Layer 5 of a small transformer language model trained on English Wikipedia (15 layers, counted from 0, width 128). Numbers have three digits each and are written without spaces.
A neuron's activation on a vector x is SiLU(gate . x) times (in . x), where the dot is the dot product.

Input weights of the MLP neurons that the questions are about. A number n stands for (n - 500) times 0.0034.
n11 gate: 657470511470545614539400715284444286556739774347531453542429608481657590309383363347687319519556515283642451285625619729530550540431538477575401482405466489463511631385575541382454541385516542572442373573474577526552640365726565445478569442504637595577773621545560372368417619759379534485716496549267523302527697298773802473529394450669423426581408422588459671500541790351675627486287
n23 gate: 332523548596372625431625711600556897358463537648546636599451705364638623527560641378500470567730375381500474511651403653377481270671572485421489478311447511466619317489384293405409396210543386477682731654496660485548337485451561493367450590572167449783493548374605547504471587426281504661669485474522477629511616758715393485500436591515381544600637611386739573407436421547384374626314
n31 gate: 509259315719570341460149850275684571574594474358696341447456496627504400438352629216673631773474614300557588627333630496591460304460465284657638405513637517605422426567496504535322448451386668373479444615656358513366623811342402479659455239508482457470513726314465432456226614487465403648726496509427412509504508433526456602776395678854419569879251310500295729491417706225681361534543
n39 gate: 354416539597492612410500559473583363603570500488440640408417636584253524569414589661581667185222612504559369662500480425516403535472440404377452531685548346211358622681492460516464315670595552627423654581590657500543416651707419177462229492454492596500338419374638393368182511523340580520667453607500699383508585524396508637431591480488321531289443230667235242539310536412627666737148
n45 gate: 439512586391468379598491433571615277619356325645593813512690286292338762484433468447472269413402488413211464504712393540626391481456516580480480609558476429516484662682456472424557602358330508345403468387323674512520584496612391375466488527469974604320433356642468393748765441425656492377519646321793771488677361444436427427241592520589545665571476421325651681611584692442442626661391
n46 gate: 752465338589484341423574702562524484469404390452396516448606416575480379544522452735572437555252472723453496759484683676543528622540619350410699623710508430500590359676504839567440484544451524433290418485706512535823611414626348438451596141443508553473742377543496419429348449492417543602575332567573417412536397420706620337614264432354488810666528353535504652629736401177658400398362
n72 gate: 448456403523283464159575407445390472366512547624592574324496558413741543496430580372652247523738302524335591358540254295351544316552345349512680651649420512787641292472583322524588484396332500279718488419445500240574337555540640535526592356352404630450422627230689606667359585426591448472553622804620346464648580564448420624554631580581512679636544457504378236731350595576414508295504
n111 gate: 364504321575245299338419224360557603524619419533734777410621624492611319710485434566574638484284561363593297586553444557412504587328561476706521580708418476282596544714236395594405300405635676528386508429452455552536284597106438456376426660488402547524504283480363445325484511660423614427450548472353516726443661492569418631645618479330529800464298556369395563609128667504429616414804
n180 gate: 616651396588679500525387448331463591585516634521599496587476489757504314496496554537525585496303709439654573599639665435250376504566357627370496827614521609553334702434687484512339621777255566626575157579440355561500455777488479313410633570512393583360468357697435391705394591460410541707340726618364459657768772418631426426484622628675313432412260239301431405645459467461244429625710
n222 gate: 541297543637467429629504413624607627599439493612208603679192643611575511650379575466567441412693481335624629493574646632591623407660648741849642442593604324456796621455541555585526562676515560541518540561453582467394222548581369605549538429599351493717518550445203424355624459613474533412486577331417345642470436586537268507471515208615598653435511580615383614489478301528405459337478
n270 gate: 355559655717512492622575558559532777531670622312504594360637544377524429616585488388708421422590171681653789634440258472304688427292639500413672481492580614335402512532536555353428246496418791413607367627715637571547647417425612299451436724492420554539590331629594586635546599663548552307383555737291599544488382288341456536580445492450887496496343652419425638465212393443508484576562
n308 gate: 456357679683286612651623434610476673532326492536846619432579698476270386423452548701440631292473544512370528473448602595304524477584508600385572683527160594618539342460448492512609614391405292325308606550629492702366472607631387477295351508954440473418500454508607722512603748437540731587496575452656683536432442524380283584515464592361577520839556336426520435673369456619508504767473
n11 in: 417345489458473727544711538290446488515281191414237496414627489415567377457565586508559508446599484519585659384601523658427559425602395247542641694504449600508370161488287411340543565535729539248650477492232272365565609407760563492500413440500484387504392541672619652613627421591333605558552558716625597371324350402547622387752357504696666363321614626640527474331662294407540306649504
n23 in: 473673515601619512366445496659404481450522657667512468461485482684325363551612364298764734329598512310603458318531360405910473481295708523607415643300523310599546530582504385446655447512424465714407614489568477603492673508500411594463605507640485593414698466394428643350600343519492462466416348844523581279461656473558414546652688418235387560165566655373515433527764565626603539496306
n31 in: 487518530586421274306524522500461420408324439522469473518758500637487360218380549246464355596946571290801390530275504228330558099344685460539638392487230487566591714545768592376473504393568837474308818577300509574587783386421531577588630407377828722556469436426557527460572709444487279513622535465237386442611674527398558491491280473453666517573433535689539496382465628475595249825479
n39 in: 557514422711458547659594537403692310747404640609633485429421587256471514457258576595338514272324679621528237605585305500370301400467439377631514546641429584248384575871411523788338361662583647687364560705810562435509552706782391129504467577554613464528640514407729452481116448482335458659581542706436603557566319282608600382395721410354332680325367094867179142593467580396655548518340
n45 in: 809590511573196343508522358531706638635546360606468371488593536473603361401544472464524146400243394330268484300500727562299524511535488457213551492161461566299326415646621691249370596417427665539523434511473579500539751337449433489619413507489692474626527515461508492625684594550621484283277334566439574433543338488437619563462566484542456665676282719588376455361267508489640305470458
n46 in: 339242531741536384211474293574551452598407496568625594592610375389435240319359568697267365457664460520602306711420692555402267785756400468492520644546101445421339465560341353572605453593414696460412421496437331433480444548524524570659581294477384531457673496320658402568412629445759488449542441773492591396528588536675448544527556572404666379204552512593591427233346655611316431561496
n72 in: 479480572560618496571532709512471488480492447624628551141325579357704545322473641723690814278673283670500590298434367679383417460339365459553583528401475504833334431695618312730467544450640599639856447436770546358617529435492421252359674272457352765416370357472679441475410454572602418541422484325468435731525697529401417393555561591516542516656504235396435500561794463441580479473730
n111 in: 272579396562480500496483481648563524500638516464655472460543580484648496508651408659412512360372318613558590378824698672407393519468595619625536400854484317265605539564492539654400259815533337728470399351578352523383180802429353561485436643530623622296379424562520435397239266748551334363489586253585457397440508556314321655622681564458424554569300399419523390469637350345455568500554
n180 in: 749645225583628387442322295722476227392343668589589504808392478609627448590383646252577516508464556739492400484085413536480390500399399415384723429508411810380452588549628323508406270643433326620461464633599537404619419312311577414273435404604650562327440410560624475500496597571448464380565599536292564573139438614468447618617568423348623484528325757398544473695544355512343594369641
n222 in: 674427428452756340663640688456671091411758476455430416401617421602479504467489413372339573480255492484298370492345452310472632405405402455504500265425660290431423553479699402463554299512559709557776415409416574439496541492561310556473574602441496468472419468568476525590802602436618149702368492398440598492442292479328595788421683702698375492596587440643520177617796524484282678488258
n270 in: 453292534481508729401641564682653387435613477407746552259447571496570393656431543484664538534481187829538415336319435603588691332391307840603632587530597626806561515360515339620590530422644919496686336665553605374648442462273274504540496559629620474444531541557485595620570539504373608424522710500406527601496548481504477496396438290440657386666629496624519422546362546589298453349354
n308 in: 310595565610724333287422451443363673591492529366672650521611396675639582530656487727475483422357750582693467548608455599668605766160279241388315679460550681401500529353272417504496320508509584554544212480332403364311604546388529585631551384273513476597541335607310629296596558635496404624552451231492272471404179643329332521516434496234521386419340308358496508718281645536722534341435

Each question shows a token from some text and the vector x that enters the MLP there. A number n stands for (n - 500) times 0.0032.

"ir": 416449597480636509386352554675518465392492421526395388464453409460388390509530465570475555369315542502625568493356537375518456353437535520440492576369401416619511461540388547474661457279430364390328374279557466374459336434487502531349451534394561400570464423493500623487501361389501551530459564537519450526395565652431479477423406647523596433550642561414540440586547598589741401420463
Which three neurons fire most, strongest first? n308, n39, n111

"m": 471477550443553550284515692615443427603552459404430304405695406607364369502691472570547573357546612405637591479515585391414526451449471427528487382532433434552483500542479537492508585343360516605353370492515566574307489454565478461540644659470458466596697438502457461542463339471481405477220527529402447664441429481437745406505491426468605507569570580590534622462565500669409571430479
Which three neurons fire most, strongest first? n39, n111, n72

"s": 504516399490454505275389420509573555398434520492657366471496275490480445475500536596637498419468508490606409403647458466460584363598554506707490344515428319381468497429582432477512453371386596674421408426530550379324434435429603515438587602431578622539576414569469606556422371444478451429471619457503559492535527594503660462389513473186552578544439379451626568446453512720637596498558
The most active neuron and its activation: n111, at about 7.6

"ch": 460374526660400559516358505512609481580499403384502357538616489643336440506602517587670531361416546519587553498409468562655434428578602305554492414418393348493454433707372527558498508358465455436624306469451466370364578448522470513531496488544571580503564333527612538531380463436459451471481507443358446664380583609500521430458379569128493520589557577680558628467562525494523508632431
The most active neuron and its activation: n46, at about 3.5

"-": 527571489457498415502399622665614442463600578498479406437426478620348451469567415674438454518387627440566580575481552574458426347617534484596684476383509442546443436521505439476410675378485501580390435375463520469358446456543533516464374787369482537465383443530550552436490499554426515422495647660436516477544513736573555592532427507409567322698501340417717515526566609507716492491647
Which neuron lights up most? n31

"pe": 556454368520498459279342485718492409476382480451542484384488362485288437405442560478592569486458526496576400541559517428422477483520557562768373429463492461491396730568591546387573529609423315563432519374529549448481372436463516584465488603436478327481534458589285462467521508341417488480226652416444636594484480649534572440553569389432396497641338526501800450457443476596515605651449
Which neuron lights up most? n180

"o": 435529492247637489458351611435424444487437661544446477456459634479315436358745460592460288484528518399506523438526506517409488504562601511604357409386433304437441443522461571594532569471471429446416430526435446442299493397385469475395580590373471353527515442568765528469477379448526439525226749488426606605568545430487604428419503437303578649624528500496704460456474407499549635470466
Which neuron lights up most? n270

"C": 547422411612513453426349589442505443545371528472433460584486402464429378469451518666427397526392448527683559566453514514299554358583458418482431421446356446557537624564500500442501583495401427515440512414408531339426352354596360546509590616268588373405626524655518490440523369363558357344359628554525468666598426552477494541380536569285460414527569435573638715376447487494581550423575
The most active neuron and its activation: n46, at about 1.5

"el": 492553367477572668342542652473501398535336401565376299558356361581546546408529546534509466534385488549668464432409400311319428459558549362828403513355441281371479597576576464542583440406369417536398394480503456492454350404568557549484630656432424497492583494518569434470580510596359462397427678476420614529480449580500491544414465338532513494485479479582625564479523450504542434547497
Which neuron lights up most? n222

" re": 473488594454450556433440525575561233556372620454519421481335303580372365422503477611642514407468519492566452459293464383454475427567530354537574541416509409580584492562511472447476605442436489541450338445416501467385333507538575578464423650328442259382566541534554623530442437241366483492307500616430385513540499542555506497496513522342366409510381450517555605491537465651596577490643
The most active neuron and its activation: n180, at about 1.2

"iver": 528437418506430421296410515633595463486431539501474432509459422487260352481525590514557532384491621380590370398498608400360561366570469410653551334442442439489428552585450538548527480433344469507631502377507618496535395511338627561391598615552452417592571571526574409477596393407520455398359577584401640655542493664409704360472554586486582447562571501351637647491540467530645325420508
Which neuron lights up most? n23

" Al": 478393553527596527427332637501559325351399486458532307484426345492447545537492556621532580349431427561498550392314548480564613480640553358510617464251387490574528445433462546421567522385477489402419472416496523432490267449449614529410486743458614451577589420561684498393562438369553369562349550589366573579460507518523537425484369478432456414523562642572690574530517456527651435518438
The most active neuron and its activation: n39, at about 0.63

"ated": 459495410415555625240436492484466487384385507486339455511476465519462545547459593586562528478445590490624523503567437511308456478597446500664372414251610402558429538464439510532454371514328451714626412475573436527380505437455502542440398684400413455616510453598585550423413413550521610354479780500290571504548514650497620389463358363402398513567585386567732504542554447567572565484613
Which neuron lights up most? n180

" as": 526546497434418519262373432548605441480371503465531467445548312576400504456292449524403415320376563495458520349441461494502485246623453388587496350276586452552438469429451459415416626468459462553545420504424509496495443447498550621221507748427513390443554486403550721546542408512471465555386722593442530648579559485520556461441407474369432351526412369622585522518442464553617513553533
The two highest activations, in order: n45, n111

"ly": 440573492428403510363460565611541330473352524520451479560460549511501325402630626608570559403627611384473203607570443539371443436638417460601324400316587426563491483452544458551517448522361348533456571439578487382334404473331585514383754664336518560516521325476476576490311290552533521416511702572407539574512526443472524490423532404474546530520585371525571524434504480651616499443473
The most active neuron and its activation: n23, at about 1.2

"les": 509397354538478451303345461584513487442342595450474420431386309459443554423528550570646489273487518468556513500492588437444516439592514455582465376305444387478588375465568269647637496440350467659493548396503458426425448459513686440441662664438456475494555472414460578477376383418479391463410596456365528468592437616501563486485475596310499481667556320534649479428469397687487615625575
The two highest activations, in order: n72, n23

"an": 514541490491569458394360768347514481417316527461362525535537613587298513462808685494456405437418640346520523414526567463319506398492541541650485394505422470626563513489483502500585330234392565489578507504404503492495452512416406518481455683482382555479525572663542378474482450595532495387320483535389549528639441448523636453476455513297540513541735561574622491528533434517596554385561
Which neuron lights up most? n23

":": 349526410467455394391375595585542444463525549521413448454438371543494298479366516758448445400405545539595492447459483554423350429550558393630541415331547551526507517527471525483359399373425472636502489451384547453383398372552561463362408678291433563454430436619566527575432359498416584472483805594427532493498616489475594491503458477325371381602514333560656448416485494518566690443525
The two highest activations, in order: n39, n111

"ice": 376601511521528597408351675650538530500366570448327515505325402525428497395538521629586427417547519382800438461424509534269547513599436493689405448501491385601546521605499345489554529505492406426456445409462441439398379544356423545470657740403553388471577600470551459374532408407512496341415644465518478669576465543540559532414516500412645455525372371495654556430362438583486500456652
Which neuron lights up most? n111

",": 480634426463476465413332567612582472346467420486462448374468526502436353532496548803446434556497545441594463551414579564432474429637542420538569395364607419664427468480523358492359506322459460587523453501296541557510396496388492537460512624346457489502588462626495578396356377512491506401309616671399569434504527692559595474473392461326544442512548390469652475464551537581572666554524
Which neuron lights up most? n23

" con": 454441547448406604521398488470452317578401537492498423513424233524450285375558596548615464501609597568487436437399475379640445308614412278658574612369501307593610408548615500483425686364491432473400370525432464501433336518569464608463361614348540370493505461668524588452454487443427448538390475537391538578572597431589471400536326557490610361594573433557619564487500589598535584591580
Which three neurons fire most, strongest first? n31, n11, n111

" P": 541504441496588549494310661471633307440409556451504372396430409603445451534529546666465436449455446471538530451460494416478600317663476289511515463386420445466485485476614450471431580513508423621486551385420504487386442358467535508536492623386522436597674559591582586451434380411435481360400557546313466551579466536680633435420428541277459336515693550576682641451561489581493596501449
Which neuron lights up most? n11

" c": 494457646445386610480334632475588421533506507498474458481433421544446386448495517600480514463369465519543549506304522400482542329580516339525527512398466341539540479491520538406272535412433527592354511345494505426371375503560495555577474570247587403384509448711593616479433312278526471419442576520431520529493452602653448555433576451211472388571496491488651590509548495556561540378565
Which three neurons fire most, strongest first? n11, n72, n39

"\n": 482404350402380434397313691557608412380399463422544374543431380555349446444449582652482477391468616522674506437469546437422481289507391439422602411405511351583554522481447541466412516408459459616362596470486603435528463379473427533441337656447470443606359549575631567449539328487515475443471683646515436453458492588579458534405441384252483518545405387605598474593552459559620679355433
The most active neuron and its activation: n39, at about 3

" O": 553468535432619535514303588470572303498373501454471362569444461431436476403540476551461585468302429429606546401495474444547674418631429352507496444380434406624458572522385478527425549533552402510474408324583529517438303497511594547432457682288534465567675460569462473507418536421484524517447580584465627536541489605655551379426308579382465393436492561676677516468477337522560560473470
Which three neurons fire most, strongest first? n11, n31, n45

" part": 397473489637540593427440437595551449543426508315488424615427352578334504496621563541454541416421666540538517450371468462625558291535475425601332498403416344588532401509555555541457605451460444618388546409423448411485296524507555682596474720449465341492614411630354616377510229393468579405408655543381542496483536574601587400549362502353357483531644426615547571480460566677549475645550
The most active neuron and its activation: n45, at about 0.72

" which": 543484520489411509404339572557570411443387445411590411582364397525270286454459499683459450502397494436567449674415593518474528468650416427346485457541628444583521375512500406460454342374480445551396585369272565356410413581474509564466593623235570296499559468494564570518327490384532529392303697588471590480474530457466580506624517530370455430556588479454612443502431553470576459662491
Which neuron lights up most? n46

" R": 486499442510634484414355525528592216525401505468543324521431388537421437587469500807459501381487474512471533379435544463525661397596505435549628477313439483506478497439522484487463551459517558582431420335514469451284393247456586535409506619361496495602701476582583524535435380347475576450396521467481442571509481549611521415387447448320499454508517561534643553482567489478621564524593
Which neuron lights up most? n46

" she": 645442492450409591331433563517645407397376443394592357512390361541437288433525499648522438285477444419484577494443545449450439541546457538615445528463596452687540461582311401542432513442522421455527530501516613413414381541488521644416509722250510385539556540528584615506493386454618525522457545571411559582507501539411732572543527558247505383510455576417545536447433399519561550696547
Which neuron lights up most? n31

"y": 458622465349432467347474590621601386385420469534447323366423424499469353284555495646612513530453438511551563625465419473686605448508514418371438487399492393595319368494438375486472621436496261582289326468518499516356381578556427539430576681475510489378485420592495478595527534532415378628387517429460427616390503563424684486448493437335484361468561520628534587552455441809455466398337
The most active neuron and its activation: n39, at about 0.48

"A": 546377558315556542429358661551542367350495456546503365458465446527472403392473553625465527324326411587509597356317453479575580405613448514571578428343473567530369396502432519482557509367460401488452319436487526511465321399588494585335376674327555577462508406596446468390452439412439502542316462537492570574562451569580591423493227600278544349467567586619532625505483569577537585449516
Which neuron lights up most? n39

"al": 499456582545655598175463581538452530550333471551400446533522582535489279381585597587690481458383439479601515533453522494377564536687619480724539437428384403524571525584472537548536384339428454439380369484445520540345516405380440501420428643372470531598678491528569453483591404529427471407389586440373538452568584588619516372530577353498508512603598481438680455596486555460580635279668
Which neuron lights up most? n46

"ar": 452634637487653598236391500484433375465495523410371489618465472548379590456579606562541416471350427423451468368436303375438583479622464485600486412388432480685341483469633425433485496409493496492389340425524427541511261619472498557532511575387479419534501484544751495496334349502374342343376552429367614480463527613469580515438447410309495370524626517527420487450444492713579481463491
The most active neuron and its activation: n45, at about 0.22

" or": 495472452499572487407410392595636362451371452482538538445400355653349459507447563667574577470475525281471481444390560457467493515638580418567551311383670357624536501514493419547448666390509454519444308436477491467424294455500603519485533591372587462544453351570477679417574419499498491405464735716366433510466452448572537408524558535524551398454660445639591545501570516554657529362383
The most active neuron and its activation: n222, at about 1.6

" att": 570453674525488584497425559547534374542391471376445462576445202518568412491526607483597438319569450495583419433390416452399476460524525510656510601450462623685372483513498449446430561364424419708489353589400454508321455457452500687420472587330519492534612466601665611411356281505334458524297419492386420430465482636476444448484497426519446374634453426529536677590537401641487554492481
Which neuron lights up most? n180

" of": 498470616436395502410419497557610383550401387469521416443310514669485457512423583591569503585318495388483454514426560534437410320657476514677600446421544487532449455504499459421265524398433479602447297456470674346298486445508528460423486624425446461407439479620412549504518479461329480591269749566260513501445505558563608441589446299514513461582490476587788363538450502586510589475554
Which neuron lights up most? n180

" v": 587483571492490478489406625501647353523621506476540467520365374628394443674661558598530531439383536446565506436282367390388480399571548379600601505375511406612570475538407436529345602420439467669413565404475464442308468308509623507590415576309527381445517447570502644368438324359474508409357614591383482464454438567576607371410534446304461414465584484574607569525647588596540582531522
Which neuron lights up most? n111

" C": 494487566494480526474261602432589412539505574488558406520461472584475395478531505686458491411448475562528591409305500475477632345654486322447545492363399353504495492465536520440370508447466461517444481311483492473438398467581454516530474560293549516504570494642616576523454389227517442430373519479470528628517474614663463528348504495260465350554594522515706654457554458518551532389600
Which three neurons fire most, strongest first? n39, n11, n46

"ook": 593613318503481560388453472569693511510513361469541429475542326500373317443379592619566469537487577466635584457448504403437548486549426483583455537414573382521599424550452465536561420396491464638438579295465588371326399542655453624482576639342409361540437664535434479615492477523489582363347661520426592428490421568457673443477398441279583341524490296496506685412428401636555413572584
Which three neurons fire most, strongest first? n72, n180, n39

"re": 511513488686553546353447447648670271395426525389627377505392380488444507432604617616478449487383505568451451469578404407596401602569588531558362512335495453442527437588597519429522425457464444547289360351578461318473399408423621564565376397443407447550540498597565489592482446414447355454438597503524431619673674584434497526621650452251547432597381439492600577567548333604606624487492
The most active neuron and its activation: n11, at about 0.87